Layer 4 of a small transformer language model trained on English Wikipedia (9 layers, counted from 0, width 128). Numbers have three digits each and are written without spaces.
In attention head 2, each number of a token's query is one row of weights dot the token's vector x. The head spreads its attention over the tokens so far by the softmax of query dot key.

Query weights of the head. A number n stands for (n - 500) times 0.00072.
q0: 389433595452423658500776672567512640474414543526393506466503613729488465384464494540544454563570546582453535185564493413494599575525449322449612520431638545531394542599454638581608503535544587202531574471620587456393368358625583500444656536547409386243458436553327594432647386515626281418438545860455430449480563491297482340390565512556670506416462525388481516527487461567451436358353
q1: 389679264530642407468397442472555590461570503455639370447537500699425583651590478671509517347510485478649560605471480481612385421531380622423407315639503418662588500385571458425262475639323464592534506541395444478577536694343490686543350425640440525738637510423524348426420526319481593683644558439650512596661389612500454641613414546541369488354516370590522528642474452418445482728596
q2: 603419654482378688485571479462408481500578562514378692446503492421569469461358492400582477637542487528450445286533556582462572552562566482593606601479613527591583600519514647538755546466752551389492516372624423459350572450566393449470563552366599473216423458511639582636656603602558442459325476545371492323494586456453532503422495505412408596647528421480484473535489641564446526372524
q3: 496406685504515733365722521508583604599496564576376667492489481396719393496444796446442529680646541578379387585539633519366569422587622211551531617556455548293492563351458575662694451416769540306447561532637507481389606220458662482588608540335329569162448555698515480607481327658694312518476350456337447276399601370585522373360500421226343582619629492275492270422448642590692717243537
q4: 591369514255331397569599496206520418559339441782342567595483336617621551507531640397518464701445438540402410485394370500340545482486442459460653697411283548657566654528648375564821528629464307704556398693404645525542500483475452656461514339618331518463438383493524500344699612535421356483466656342510351543425402607471510210521602199618545396642536592463397443469507683423448590462692
q5: 578573564454390333395635375385452401644386430601357348511622520500544515540593681476435447563491539416399345530603426511381587497643497611526375526541494682425486459537539629600247326303399411374390480532500454614637449395397588572503614425466314461491378602655519524410617521464354412481503492564404531525384304318452530329508554394594527555509595472523406565461390602467542391497626
q6: 659689516417244541455394084480443205750444367658235476259436363536345601566638616579459489583437336253462188565343686512426413463658311496403500686464319456436352607394605691587520609470525316504573407496358719463746635400529551408700582133373268500298480513777721509529617702371446373267211564466591572635383563512484316492581578323574573456607542480382393533472474580295400662461413
q7: 557456679703615556472527433538565340242598585491570727715580593433308464417429548398457516817300529601627644441480747453513596648602678405553491164609848458398416213530265669647406526285557801389264662492438234583194569697313482557371565782470731303591517642423512455410525374822461449435600529714596842372586360386348711600237352644448468496547596599442612375483243420547411492637513
q8: 592438481272463444374293446619415625328589493579290582380507470526584422722464400573420598460695614631604511700595304330292524454448391446648670591763589485574544420417593574322586556394496555433526291772380469470492268518470375380658386393689435583662434290508550504515541686377527581411564507469536578375420373650322600177753572437546476618353592511430175319154528647596530646688577
q9: 409398527523622394481567246283474428397557446321681170418547534400547507430540455423379408522397336367434583533436337658500500538300569670493610401228436617679577546634364358534292391614308564537688748384609559542404395437538440429500462551552639295475544539364322579503581597422517701445352423408470658432659510477659544593625507446421717383579430346553483500473698597513332345587354
q10: 327743582545316484504353313434526425496403438644612289296500426229232565428481312458429687445325596427749428538301658563520366472406333594707350255500589489302369245476602365326202356385592447543500523127394557524343533569282630408296417525567660559512604435437433237425508339442600306605521384365591581591571508414373608691407651644691429166468500516411567516604479500585512441584553
q11: 617409355616497523334307543561344585398371529479619675399616442465494510507332331384438713301463458627440606438635380546431507324445377525517493716662355513387622500444513635404480519731420500484393594460538503490577417669398385454412464410678483477613574490461370411471416589278517699413693554398459561478459553361625439451716597468434476427349357484372530349455699666516291617789525
q12: 555802709497550500367459429394611299426578641597518439500472380455545541351289598704568453714452507555507533314557659575464603446664324390445518523816500612479623469339464355619507372616314526301489649762576493572496648465316611678532669511662500550496426548543324534439782395493609347534523528545330528417674518361706486341528641458464504629468555375519252776650406507306644463405427
q13: 566252762488364761545696647508519476458476452479565816576330520594746400304477664426763672453450551389348435385715513673298509565516721492604613646449452445563567558444811533439772743525545349508372344760399548345587496657537442504692455347346300584449429147380675496584559508675333633523593547425625338407483488763374252606734450524508525547383516412421391419390601382437425758389453
q14: 627488539489504508435670280619347598569396392365298500578489561409576500678308544521488594375637389572393551711394382270574550358388417437584656522349415363419382700438690544484407616553615443504597504456793560453555219470685282478613382525398208550443248331543389439566335688216488408533307531181334164367389587356614416284692422538347529561531290379339621395652537477439262640421636
q15: 652584408653426666318392221379542533385387683566579703581416200525399542406525492628444590492634464667685523453722412530470429609636407404458515610784686457420540561448213427407618449454564512415781500587611618455691484666339370521570504441571601363574482412700570589615694516537459762412473417661597682541602515360287703537544695390313383330567402370523191415616543590434577587480378
q16: 575573370601662398581336470464564593475500406589530401393586524661457545688552428492502511448442495473500577485514439471515510394488528505530390473578397486538443476458573437436459478591532467577522360502427491532560619552507543585524544518583520536697643485481592228349536584325490497553652517510488512543497460542463646697478451538525366517559490327550524639548543543474613445723554
q17: 687490523507407336585388365579401516476542417488459519549452454532546371657505455472368535452371489433632638510480614465413328367276611655507542539425530420424523539455519313514467449507610488586404491445455415376475552571566415584540439455415579439507553687448598466512421483461438525634510486344475426435488466400564528424546482428611515507500471484483533446445495553461567498522627
q18: 410531573466588728406583652446541552563448505523497495503441454425449702534505640574528482659585645660385357573487518517445625514820407348432492497553454626511522535456538528608530481511354474467645467619458570634482503232417639461445589599611400593523508412470495598415622338627611294510378519637476565509538584547528478494508476378322398470566500596406406525538526382454643451529401
q19: 479550622486491468391545557349449419619302418524497417638469517556542693468564593509445358666369466418435392375433407532486561713697414445518419452441310548503424522558369467575377472659275380489489580619361534637562460360532666465569538503529433385476469441514432749374622431523357337459479449545620427513670485410459447445514519384451594531442477520580497696548503276376557313543391
q20: 345518469357576328516507469415604465557500626641433188576510592534604728532480567414295590308621436454472433650510339535441434290435560444514459410678330665449425600517692343667311418680328406462510366669457531619723496348444500610476545412722409586598706486510552413231473406561458482447722662661517361751660518572500351444680679500409573480379542621457438441375569419514680454721477
q21: 508578547660536417239401403480548408812300414616335105326414527558338849359654367624476544394488481264411278588459509444759454424669538572496313507608347577426465531432331463596180292256468297496587646452412511560701492392400742474488644462596436449554609705694583550373567521504403283406425430479700539723492330395472461648375614555676822299488472556488616767446454365438449384382508
q22: 461473642344519466318441525560528515743384411662201327417407474617618711469496385406500521387344400326311239568596394455508360301635500543570292704713355651347552632288624433584549391366577192414492339663394421458646648445245773525632500257736293432385574722726550488372548508429492342371652526508584452533245384486355393443552695452611612452553646474500538523459532563396467571383570
q23: 453424503490535553464445554552467620627382586478390657328555524364555540439439318322726621346587462381693279507612656388426355457497388718547518562687618476469490503444552769429559493379414405413514444490385449592511645589323645299399383237701450318386665475524530449440472614618735470257593442562568407554385321390355328610573685638571474514507468763427592257531309541507431510268293
q24: 531453375566607313504432619394345442603538285500383435362602496522627607811715601302477525316401628488437368516453471646481622574496799507654492439344337422557470570485626627403592705496445456637462052604367643368521321485635520410553373508485422851407451373515376732297447774421383521606282470476474444331443516529384496693530320368481694721481278511654577454362721608636688482476578
q25: 484412369342321450544382570406482617395416447596474566601543438482595369368543410565729588564366447607793648446417565440500473535428323461682513371383478635453472408592494438439340381339423533597443594435570422583282359571414409411541379507367622355660525396450515477712475424572494639515370373562558491402497313668468450561363421410551510306402494377546354538491779460627338595749469
q26: 660376564786584528437446028584387561521500405458582296448421401527406554639368525513484781539404492455307467351489522532678530545548585473612629601438516531448255702516356571614404512517635454456512408353741588455405342657740467383644500373375398428365283438845382403609512829290317332431347461429356224491674738428614315606512654421532559453657279428396431516567749516354302682222371
q27: 672465374477483644385542284444560473576503669493343493467668665445507389534555360395473456543503411407637340496443776396338479548457274632393574625634603493553563711443657472500627527413363342653594284443552555449572536706635420610413385418405490457546451517543471360399464606507337435516376382479572444522475534436486191564374304659402652664460380591621618850464380369404658497357487
q28: 420477588582518248524431348489835317388427489617749629578540383558536442745460632348605476897446675538656594342493645455526370583614586461366589510482405764507617428623209535616219334399534430411504629448439530530528630446384462409707657516623553478351467454537282620526540590375451373380629671604522566652759511352481664429482625544335637605783579329458418433449457543540548504615280
q29: 301469582608690496451438774478693756628678515245763246724599589551536423454591538443647503320744665481531672734574654500428373325552572213434545545478644412441677540331429310477478452562527500600478459592572531284468600489519612412649477480492458384472522694571447117684256366470549528325484375310467331376528657578719371451452378585360358584368466639585620436489709496470430596512507
q30: 613423785637345486401736665419780261437468468719522588525493465538728441514335677393486715758434434529435561519523519610300564640592562442434386586579542784465458503635560471629450359389529548620571472523486565525596587403482382403426654500411468415485476592752416467369612526612388253308639521518369437543575355392572423339535626405593328608625648685280454464573287323500584594299400
q31: 472593679686574531113680666399663559459477481368268175512659679378450472544607616801552650626439523375259468826614355472611471484610659669537488570416488508492543424401422443528269129570464681598598500437538428524449500246230663504437579687417480520657469760492545323366609608356476492388533488267489542500521464496540739588531496640619296488555652394419710686462450228349469537550607

Each question shows a short text with each token's key, already scaled and adjusted for position as the last token sees it. A number n stands for (n - 500) times 0.0025.

Then comes the last token's vector x. A number n stands for (n - 500) times 0.011.

0 "---|---|---|---|": 494529572534407326370683534549530517550505534405505518463449507412332347603599455449454499454564
1 "\n": 462504574505392299287594573547466506505572521442518543422385509341382348550542453510461397553494
2 "|": 479481557517367363374568596499417530500647612405506501491451539391412310651558516494384475504445
3 " ": 543452632519282394346435565478445424429684495518410518429354514391506223643435383505508403401225
4 "1": 539485566507320435387385518503397453416792514527497505493387526404533245650448502525491489437296
x: 624434385467579600393563456453494495544535422497462494504478603539707376469466431516448403464570576523372457543599469437419617448445616464610570505538477484478595485420594494503489580518259508672414439598664594520366415436765510500647483604180535552546456549447571494466426544560431452532430492482466406323524460283415513511508375590415540609434473550610580605541513314406464590495513
Which token does the last token look at most? 2 "|"

0 " while": 509520535494397283355653515547517538496483570409522558476418474390331372570623504512397487427490
1 " put": 408414603600310134232602422546532498543466440458428620325198443379394458415511410517569532511440
2 "ting": 491396626581324119253552492541581555516491466457471603396251420342388402420534442518622523524411
3 " is": 549368604601375212307491506581559474530491456492430528480323477367369303471551453449547472446451
4 " done": 596309644638333261287530467581546527502536508458454524454306479367414232452491378418516553418405
x: 499529493484422515527579463443445554551535580527479475444490636473556520450471534500474446570448552607436474350471536602480558531491473501752465547591436408588521450414553563474582555493373539421486483572487501552109435635560519615499459646411487518484454400538520468505587450563504557556493462557518600355483477610531632577468412472500520587481465511552435620593463446620353518455555
Which two tokens does the last token look at most, in order? 0 " while", 4 " done"

0 "ve": 482527522510432339430629491563520513514523619365534536520463499394347365576594571523453476482493
1 "z": 459536459512555409464498457620546537436495575444470508543543527448383311564519621515523504429520
2 " |": 499507521487470383465640530549528530474534631346519486540511517384327443601649573479405514502549
3 " Bo": 564476539545490282441515513685546453487424519482449516535480592406446300510584567456593398472418
4 "li": 577475616523419318367509465609503484406462469479589506454435468426467328524469488488684371477374
x: 606385540556574525394556467573463615577449456622407582514510593387423431437538544468335720610513500520538656539512588392469606534494593546790533590523511492385553477416571612535422533458286746569612486534569405507436389555456645541460490658304520582455402420510406494481515420544519512533562484511523398438622427446467503469583470586534572573358602589443283531448509569499543513459585
Which token does the last token look at most, and with what share of its attention? 2 " |", with about 60%

0 "va": 422472543528468320451616476612541492525471583424519576488448501431345397547608607483511476488504
1 " |": 512492544497455347441648540542529518486523621348514501515479520391324421598644542474400496514557
2 " E": 430458576534439254434485540625530477496470524531399524477377583435460339492531525559656397515461
3 "cu": 626374618557389197352419393619456424437600480519443512470357480419481288501470522510502436443394
4 "ador": 585376570569488249398429463640534519448510530504513516480388557397441330435478583414612537525410
x: 693574435560450501489552385583450462399659520465480522492518554397714587546443510428505595470496432526412422632438518514420753686424488461707438511554501458459413410373569612491377407453484626500581554482411325508288477531458541583587456705532508464513355582551500431432507541609635469566506408534390521446494583532427570632595490558564496459465425537657538463533538385664414609523632
Which two tokens does the last token look at most, in order? 1 " |", 0 "va"

0 " E": 450517550519438377505610520545499498568542613436566561491437550391388433523573553566436447518511
1 "vin": 425532509512515349470424378557466397440544549470463610441457562429482244528441510542531515443416
2 " Dem": 500482543545520430534506486616482494595535599485394522528511555402419401415518643459528478530501
3 "ir": 573420557541472353508609403545504464550558565435460535494451519426393425416548576538479514524493
4 " |": 480513514498481384459642523555537523470527631339499491546501500365320459559666557487379544499555
x: 413539532427369491514447503540535546513395413444490400513502650434526367403485513571473323533421459419511538578473477550502485600499502445726454405406520511518522440457503491485363528466410524469494498471433525512051461409484527537576483518435446457511514513484530467537516513534469519461467480458467475330400503593559534506435439494589512435513557462527480475440405437508576523502426
Which token does the last token look at most, and with what share of its attention? 4 " |", with about 80%

0 "4": 491515520487485403461626505547473504529543600382508490524499520399338405607585545548421489522542
1 "2": 489516497481488397456595484560462516524558587376491489531507525402346382609576559549430503500537
2 ";": 481513497514521454468569472529509464491478581312525498566532480391326373583555458504374523447520
3 "\n": 510448557515394380352494521528412476509564568435443493496432469346407338588479509539490436514417
4 "-": 490528473450484444487524444546508444448537528362427527499540500431415361629465452528454539443339
x: 404434506448638590532544518525555497465416476520488260509594546496479521484532467494416357386553564496350566450519520531500618507523557614743515471392407509447572455367457525478450439633436536464566513426578550556239368458567426620528540615306481556536379406455450584498476521420388588493405492477336396271527600528520673534568438404460439482491488375474580420564531474581415552504490
Which two tokens does the last token look at most, in order? 2 ";", 1 "2"

0 ".": 495500544484431397449674545512500508502545615369511499524495511403349454638593527523382464524519
1 "1": 459536510451409284429451345535562450425611458414497523477475510388422351578485527583491435489432
2 "1": 464521511468446296443449347517507456478567449433474535495458504395436366544439512643489449498478
3 " |": 533490519531507351468499427568482435520451528355526472525502517390375364542517416492453543428488
4 "\n": 545451563524387377366478501533411509546540538431481493490440477329446355561451450561459444512422
x: 542430490381429446519589609618495505484654557475503261449493748464571584454507496493602543503589505470465509406504443578605615450484543453511487473275403489512440429547636552540558595456363592582480526412430559477330471519562508621555475554369467647582528531400498424505445521545496479500446471557271417300482544729619360549466393451516396485479433539516507490461554431512583505521522
Which token does the last token look at most, and with what share of its attention? 3 " |", with about 30%

0 "8": 492513518505500400460619490531489495539528592387512499528510524393342378597580543544425494513546
1 "9": 479507516502483391451623501529482492532536603383496512521500519389338381595587554542429499519556
2 " |": 503507520503496407459627539511476513520503629313520493553532511391331403609594500494384519496550
3 " ": 561475604517465331472444496525520424469477469418407514449436547388439370477471386510599398453334
4 " |": 502495511552540418488476463603458439538510518427515488533533560428422293505512479455521575460454
x: 476638479504532517614478482446493414453518411494497297509449615464669459487489534526564475571528577600518551505562467537515655501432516457709505379404459555537445404542504474469281474447406649450389535613518515415204471463518526493506542550262560525597432483518396524542443436436363470516543418610441475371505565450614556460462434489414553473520487435493401499581504405466518561523434
Which token does the last token look at most? 2 " |"

0 "ine": 460504534512437370452650513553471505538511617383528544498453514408355391593581569507439503516525
1 " for": 458445604602404272337578557477530517550506612441484615486376479386358386507568506516439510497505
2 " service": 511391616592371308349519509547495535488481491427423576449360538427410319399454445402528581442467
3 " during": 554325650672420216276509553510510519563473573500453534507324482349372284395511450471484588426498
4 " World": 576427581623440336333514611543447522496475574533559439551409544474468231441460551438575558492430
x: 618449492464549496499526457451381522378652479466545497476426527510540390435399547462457592536498608638381546606428441344421841485484484461740480426451478506530554443529482454471588423584500424570319464652532301548227504510316491556482486524482500496510444492518437604566379569582545583430432580610533429356484451554494596487476561536398369634471518432541408451443526494479316491518542
Which token does the last token look at most? 3 " during"

0 "7": 491505519501492414461621505541469499526541594397504492533513526401339395609583548541440501511551
1 "7": 492509511500491416463622505540469499526541594397495495536513525399338395609583548541440501511551
2 " |": 509506517501499409460624539513473511527507631318518490557531510393330411604594495494388516503551
3 " ": 566481599508462327473438488532502418484467488406416501457443544389431366480463385516589407456345
4 "2": 539540545511456356433382439568483470482590442434531497492445560423475405493465480557556512484437
x: 595594451538649500334606445540581389485525399531581351532402728600626339517375529492526390490550506551379531641545449395481714495486591614506525454528570568566544479498569516526468487519375538569393506575567465457394484447624498531535486557262554603583417572494457476411506498494525481656461432418419487461587479194505425403362404587512585569418535452564488538554396373479505498502484
Which token does the last token look at most? 2 " |"

0 " D": 434501557529494404502611505560499487550542615443541544512469524391379419510593544523433463504482
1 "Q": 460494524512503466406450453542447516550552526490404505549466464446412320529456533547544519462477
2 " |": 501499534506440376432650528531507512515543605361517497535489500373327438586640514501385491520537
3 " ": 552493630504374293392489520520564427444562465475440527423395502354415447498530399559570331549400
4 " |": 503473584567463324434507489589508394499547477449523487491468541379391360477563448490488560491495
x: 485603462489512520600478491430523474529520454484456300512476664443682424474549559491521468570542493537560542575566460513497607556447560463688527354421490520547434416516538457532298479486394627475439510577528540445166472412477540501517532624243537448560432494508419485531472396475367455499506410583504493368519551469598617475441439515493534458550493486509471492560463279483600505493436
Which token does the last token look at most? 2 " |"

0 "4": 491515520487485403461626505547473504529543600382508490524499520399338405607585545548421489522542
1 " |": 517506528500507380461621521523480497528493621309506489548517509389328417593575495503390511515556
2 " S": 507474567501516406521479460565501469522444560464397491510481569411429360435452530555554447464376
3 "the": 582396628624456354480471525562349534540530493562460494516469627452511259390478544523578449516272
4 "pha": 586486544485506348409483427570462464418549479453540520468521542476449292607480599477576405621438
x: 678528501627498543422462479642555646389571581603500538513580547333654454679500497497425621470575463546481567599505435528473600641522699501768527521440437479320566557476558572443502511398422632442570407508416410492398487608426652507532474686382441671468442565536400403272522514514428371532491495569536544403465503431572535471561454365605491514422435559394372409607472512395424571439604
Which token does the last token look at most, and with what share of its attention? 1 " |", with about 50%

0 " ": 490509548510412379427660540503491511525562612395540525482470519380360434582609526518421436548497
1 "3": 500517550496455348362406454548452436456621452476436470491389534425456389500485454604535505525500
2 "4": 528544515482520377464394474545388470487592459509477488517428551436482389515420522654557515551504
3 "3": 555520501496538312424409424564396464524546469467514511520436532424445352521419523646512503529538
4 "/": 558470542532561373443440396531513433429458520395548474531506520363455386435412475600555420509419
x: 644499578341525501292481545614515701474642389494452302570517610556437474572401547479431462486399514529566609464514469516374570446381547563553595570527640617619531511569568464509551367380330552366452496497616501559305504534611453648408506479452513518539379424515425382513443559529568438572468571555351426411548484439591620517503465541477435600313455386536402524411422417647587460428637
Which token does the last token look at most? 0 " "

0 " Co": 430505569552435396466604516534503477570536597455549569490425527390394415451555548506423417530499
1 "ur": 375455622618525368412457491516415390536515571565398645414453527468494273404450525541551438556388
2 "se": 529478517545497396464468477598448566424456535490453530500484492477434373445464573505557521486443
3 " and": 509443542558419364408613527513560556489499603433486537497441476402363405530595527511406504484489
4 " Family": 560465521526470410454527505598487589461420535516540467489480566498439346506492614399569503509472
x: 515529563544503486507564557522441543493493510397600450477482473454588450473332557453457632425598529635551454594531425441353636500530542487869417384468443510450553395483512457368523505583483547409431493417491428454193389636430625426431595563569552508548408439407420492564518433493538520483606475469457421359522484567506515555428478566369432542478556552461545547542493536470551503581480
Which token does the last token look at most? 3 " and"

0 " P": 451493554528449400492654510507496502580546628438554538522494533398378446524573587522451457555510
1 "ul": 376457597595476351448442479499377507557563626589383596436470474439504313461410534528620419555379
2 "gar": 544506512565581408510408481569483508582523507559399557512540518514460378463435613509677506547455
3 "ín": 578461474475551391512483447597504530486418542514499510497484551429430331536444643479601529448454
4 " |": 488511513507475374469646542563542512484505605352501488555511509366316470557666548475407534488560
x: 417559521422398462511449496529529541503397441449499416511499656424538370405510523578486316531444453424488540578483466546511498574493505445736447408424530517493522439459504487505366518478393528481501496469437515535056481412485513533568468537444430444527531539467524477535484527564482508466476486462487478323412506608548566479437436501596530416539546455538476474445409432512595529503416
Which token does the last token look at most? 4 " |"

0 "0": 480503535519505401459608512521473509539540618392505519528500516400350396589567550534438490517519
1 "6": 494518502503529438486581494515439512519547588401499500538534545405358372595541527552441514495521
2 ".": 492528495467513441497642497508492479492498595342517470580548518411337472637550511543377490523535
3 "7": 509543498455485391459433383546529451394587448405488525523534520427426351609459510566519482423431
4 "5": 536488484493544351499413358574489445445506456414488554537512519407433360574423489629498517427427
x: 519536415525538428502517503537461533392488484548469415505637681533513435512417432463549337445426507483457560454457513360619665427501665551627470386553489475472477440330463471492430577482447513426465453404517472518278433647623588591403514626503435543468545480480419549400419515459559580569528585593334439363475483177576491482517438561608526603444425401467616463488423419612471394540604
Which two tokens does the last token look at most, in order? 2 ".", 0 "0"

0 " F": 454503550532486416490616494549467509557544635418562548523474541398368408509568573535441443511490
1 "rey": 441503505496602424510482461585446517460437564479445527513504553456466335520426589457566465463416
2 "si": 596496508496546414452468508591467624446480483550429506461470518476489380518419548487647450487401
3 " Don": 579477521548465406496526498592454570480553573494473482529503543449474371497497602409585472438408
4 "aire": 540439515512565340502511513591516583454467547518560493479482577441405382488502645456643500524450
x: 639485464618535517461605488575423703399483450486516520674575592475559488537352506524442556526550349555478529606497485555386581520389506488884470484586506491385493468469450456427452561495501621545489445500538344462303443637422604503463537581540587485506453536472430441610379488473561636423464381519541614392466456501438626672570447591549415441408494588499468497501498408652490524398485
Which token does the last token look at most? 0 " F"

0 ":": 515503547499458390434675546495494521503546647347511514520492498386334457598600540527367497517519
1 "2": 489485538497408164394460393553561529452626469418467547457384509369421435516499544573535517437368
2 "1": 499470546496431137385462391530501504483553469439483553476372515371426413491432527620518503497427
3 ".": 531513510498539285471555415529491458486454506372509466551478531392354529498433484544427500562488
4 "8": 538482521477492254409456355539569498397575471404516534485463500365404397537473563560489515470452
x: 625518428531521442500579461486490594398550490593484506542626727570557458512396443578470437495388455480461470510433525354565539407534707713643475422552503395467484380419538548489451555483504570535422448399472548426298445589606511586452575657452526501480455536540428462482493576513544498605508599542323538375410504169526556514498493540591454582402461437417689561529426398491546477539610
Which token does the last token look at most? 0 ":"

0 "5": 483518529512479392460610506541463498533552598392515512520490519396347390605579533544417506502518
1 ":": 496494529499497401455659525494484515502512658332500501552530492380331460597567537534360509500502
2 "2": 543467520517464215433442378559543561456607503399461521492440508385409428521491570551541533413355
3 "1": 530461510503474195431457379537489561487541510419506525517436508376400413508437564598520520447398
4 ".": 513528486508569333505557422539482491520448528377549470576516525387344535480426469543431495542464
x: 593496493438454495618555502578509559405608475546562308464623611418462427451404495509473348534479482541496666548407468501415617392544704605732547459576421533549628406532485451569363416377254554463423495505553499540272421452491452598537534455492564487532477565488444417552548546401430516492467458525322528400384550325676527503401433497588515585345526451470540471440429452516541513463518
Which two tokens does the last token look at most, in order? 1 ":", 0 "5"

0 "0": 480503535519505401459608512521473509539540618392505519528500516400350396589567550534438490517519
1 " round": 488509522519444427417639474554448511547517611352497507533485502401326362547549539491423539471521
2 "s": 551492522500483457437480427643444554524435609398460505555485472417356317462447497496512554462481
3 ",": 491443568549446420428583479549565583489497529424511458567384460396343380492526440499414450388443
4 " and": 499432542563400355348585483574614543481430513447483533462420438397329354512567433504407531391414
x: 284456458408519495567496472506531526526561542534546456471535606467508455519460459556444373516478487508470607514373503516474533573506515612682561445484411582460451531533513509456471605502359582516514486577423540569018476468501431582541501558512523454531465514477460441484487492559406491460572462498444458470480496625504463595460419580562524483512462585517526464453478463591360575577466
Which token does the last token look at most? 4 " and"

0 ".": 495500544484431397449674545512500508502545615369511499524495511403349454638593527523382464524519
1 " Var": 344479581551424239389501465640475445509571512523460610429437529437475242506533547427578451479339
2 "ious": 474433577541367160296580490628534492454479503511486606417378479426403291495608519491582471498405
3 " game": 564401575521357298291528397589484559458487604365433522500429467469368229485487574456434502472562
4 "play": 568428546504379374300457430624490532478492571396583504449463474435356168537464524433555499478524
x: 468566433347352609484457509516558479422501562566480420511348593582402364481397559446438534480517391585578552597537544558465697506442570471679525429513495470439478397450543418497544558410694568705447411430572549532202468694507548621405545549524523529553434420503419363459483496490523468631508378502432494379486501541458542633538406522496520577328517531492428541432501465599301514474470
Which two tokens does the last token look at most, in order? 2 "ious", 0 "."

0 "4": 491515520487485403461626505547473504529543600382508490524499520399338405607585545548421489522542
1 "1": 483510512488467394457629493535467505534559607376499507529496519395341396607589559545419485526544
2 " –": 544539460497545458511590416532591461438389654281521461589641499391317403572519536525397536412503
3 " ": 615448593554474364482465493454555446496496458468432504470475524391430431438439378513612346488299
4 "2": 541503555562468322447431436499562501518585363487587486493457537423458479435444420539615435506392
x: 603512473514624511320524454467576502397537478571582413564417695506562382519412498520484375524515471527419547517543462342430644516454588610494512367562654551488608472473557507465508498559342551574412504542552479512338492434656485538425501514340634578638415598442465542400554497534522608625503402449375580480543464184514507466344406649560552580422551471514439590476385418471503466527442
Which token does the last token look at most, and with what share of its attention? 1 "1", with about 40%

0 " p": 463500558532417368445663502523502490561572615418569549493456530389372410515597559510436454567517
1 "lac": 403437582553342272331563428594469466574488562422415602421345467376339296434503481518511529508463
2 "ing": 508439561576394273337544491553536572514511542416467581452380439353377364424542487503596579482399
3 "===": 501470543537423347399687547516479533502544609373486497536449485371335371600597488501397514500505
4 "\n": 472487560541416329295595617527492550463539620455464521490423481343371399553570533580427444519456
x: 518502483486506536481601466585490505477465465450402356488515631525512379494580502582477539593478486331485541614432515482468585536539499494556477440272506504491498371605544511604588565479338539449489532481369518472201405289484540502544488417331490477510521506491480456529427538381479553420475486533288550306480508699500436544533313574482513504468549583514544543510552468445579473530643
Which token does the last token look at most, and with what share of its attention? 3 "===", with about 60%

0 "graphic": 469525523527472440466568512591478531582502638410520522547528541443375315545556610478475558501560
1 "al": 464491530535473422472610536558469524578508610427480534533484515408364379558581552487477505508505
2 " changes": 484425531507386339367589409631532531515478559392438545496412476412323341494559520431490557442562
3 " are": 535399570586377292310513516593539477481466455502428527494367474390335304510560420473456485385440
4 " present": 570386616595360339342595476570470498515507545438501493471380512374358317439535457436472628428494
x: 505525501425330549510488530510446518510547523547502491396453610467497480496422522545464328444526420575528523513477530509512457537588414555769587472528516461514482312436599517491540627524389463458503454533447501536079438519638481580519454685444452456520475508452561546579577495568501525532480462550494503377541520589449607567444489511403467547504559599598510529569420400583474493473451
Which token does the last token look at most? 3 " are"

0 "person": 464496547517402362422646500570479506511566609374521556489442496402354370559591563469425491498523
1 " perspective": 439458543501376348390635463583484530500559606399470559483417511418353317529590605439440538490523
2 " and": 483423555568392353402597501530548544513527587463468580477374480401387338516575511497419489476476
3 " the": 508442556566413385414629555497481551555521599448500484525457510395385375558565537525450504518489
4 " player": 596501500508441453367496405637450522403483582447538441514471490490426196565467608451557529476505
x: 453483532403452586450531561545594482392487537514560592519407485327563439451385515390422568487413551585516373561465503473605762515496480443748510512445417514434500515491523397408545501472554643582481414464558479457163436666561527476474478657507526580475504447561457438625361515473487560574519377578523491393503577545607455543399513430369495464445516701560520462591405515521534538486549
Which token does the last token look at most? 2 " and"

0 "7": 491505519501492414461621505541469499526541594397504492533513526401339395609583548541440501511551
1 "0": 481503519510492390448604501544479507538541604400483512529485515400347388590569558543448491524536
2 " |": 511504518501503408461612536517474514523503631314518491558534511392329404599590489490390520497544
3 " ": 573470604515465329469432486519515427488477492401411506463443539381425381462457376524574406467343
4 "4": 546534547506499374444373462569473428458563448467507531526399575424467409503441458588565503508447
x: 597574523576669471377650461538463372437490462459453412514387677488594394533329505501540360597500555522454495673532487452528721513448599587473494460509428528495495509406514416549461435510370537534509478594551442431338473551552480561498536551290539568576461533471416477452469530438540551592476490489411397402534441142486460431430396660467580578443518460554528500584353329528482457476475
Which token does the last token look at most? 2 " |"

0 " bronze": 404522553536508391383531474582489522572463546435500577475402557429379306450490519439526577509518
1 " medalist": 470467524567429418346551495629424509563490613402421545476482506426385240558497578459473586488550
2 "(": 491440543572511438457511518534487506416504521465457529506450542432413324430491527403524540409420
3 "s": 642381546588504391470418445575428511526378547450460525469481561402381354427385437534570549431415
4 ")": 528449496543502563519447486577495541544453492535500494546459478457414313489427438499528589433463
x: 439584454482444457557529458448407407401357563491578562518558607420524492539485403483503446262505566475550532383416504507463732537545482514751567461479419434325480291563478522337463597530427524539573509465506477552253398673634479587522532672461640576617430460582484425488432440537463687493581588570304456504528516516553378461493458635377520513317554591599385477454538405452508454523551
Which token does the last token look at most? 1 " medalist"

0 ".": 495500544484431397449674545512500508502545615369511499524495511403349454638593527523382464524519
1 "6": 455540525468430328434448361544535447418599434402498502489474516418429364594450499594487477444455
2 "5": 477539516504515309460418363577492457459520458416465549522473502406430364564424490647479522446451
3 " |": 538485522521501352469489436571482450512451544352531470528494516389367355549515427484452558442473
4 "\n": 542451565522384383375474501541417505542530529429492486488447484329452346556449446545460452504414
x: 542429475364434427518583606616488511479651554478497259449498736491550575449493506483617533503605504476482518403509439562607617456494553458528493470275400492516444437536641560537549589467367595584473531428429562478329469517572510627541476549390447651577527527405505428506427513557493454497451487567271399307491546734616367548459393456508400480465419528527509497464557426517573505527532
Which token does the last token look at most? 3 " |"

0 "us": 483508523505435387454660502552502511515513646374508532529505505404323409591601579499435507517567
1 "ed": 489496535521407366423668510549500522512534624363502539505459494384336411589617526502428502499506
2 " between": 485428588580375326354648594501498546497502594430473522514411509370346414534587509508453510487515
3 " version": 556433580598335364295532546543460518482539598428426478538431515456380275397501524401511540498500
4 "s": 540465522547461383378477442671494528448455591414533466553430457395364300462510492483528542503500
x: 598471568510430484488481553494428323401644542396544552506349454361476492413553561435526349457462510588561580492504514474510659433470486486824501376509586391437418405528577488338565480528496510561529480404576431428198555598538441532460526630409483469541471468600497365438523480516453508530497437629431468445406529400386415609441412472504420564464550489596405500440403527478472425535522
Which two tokens does the last token look at most, in order? 2 " between", 1 "ed"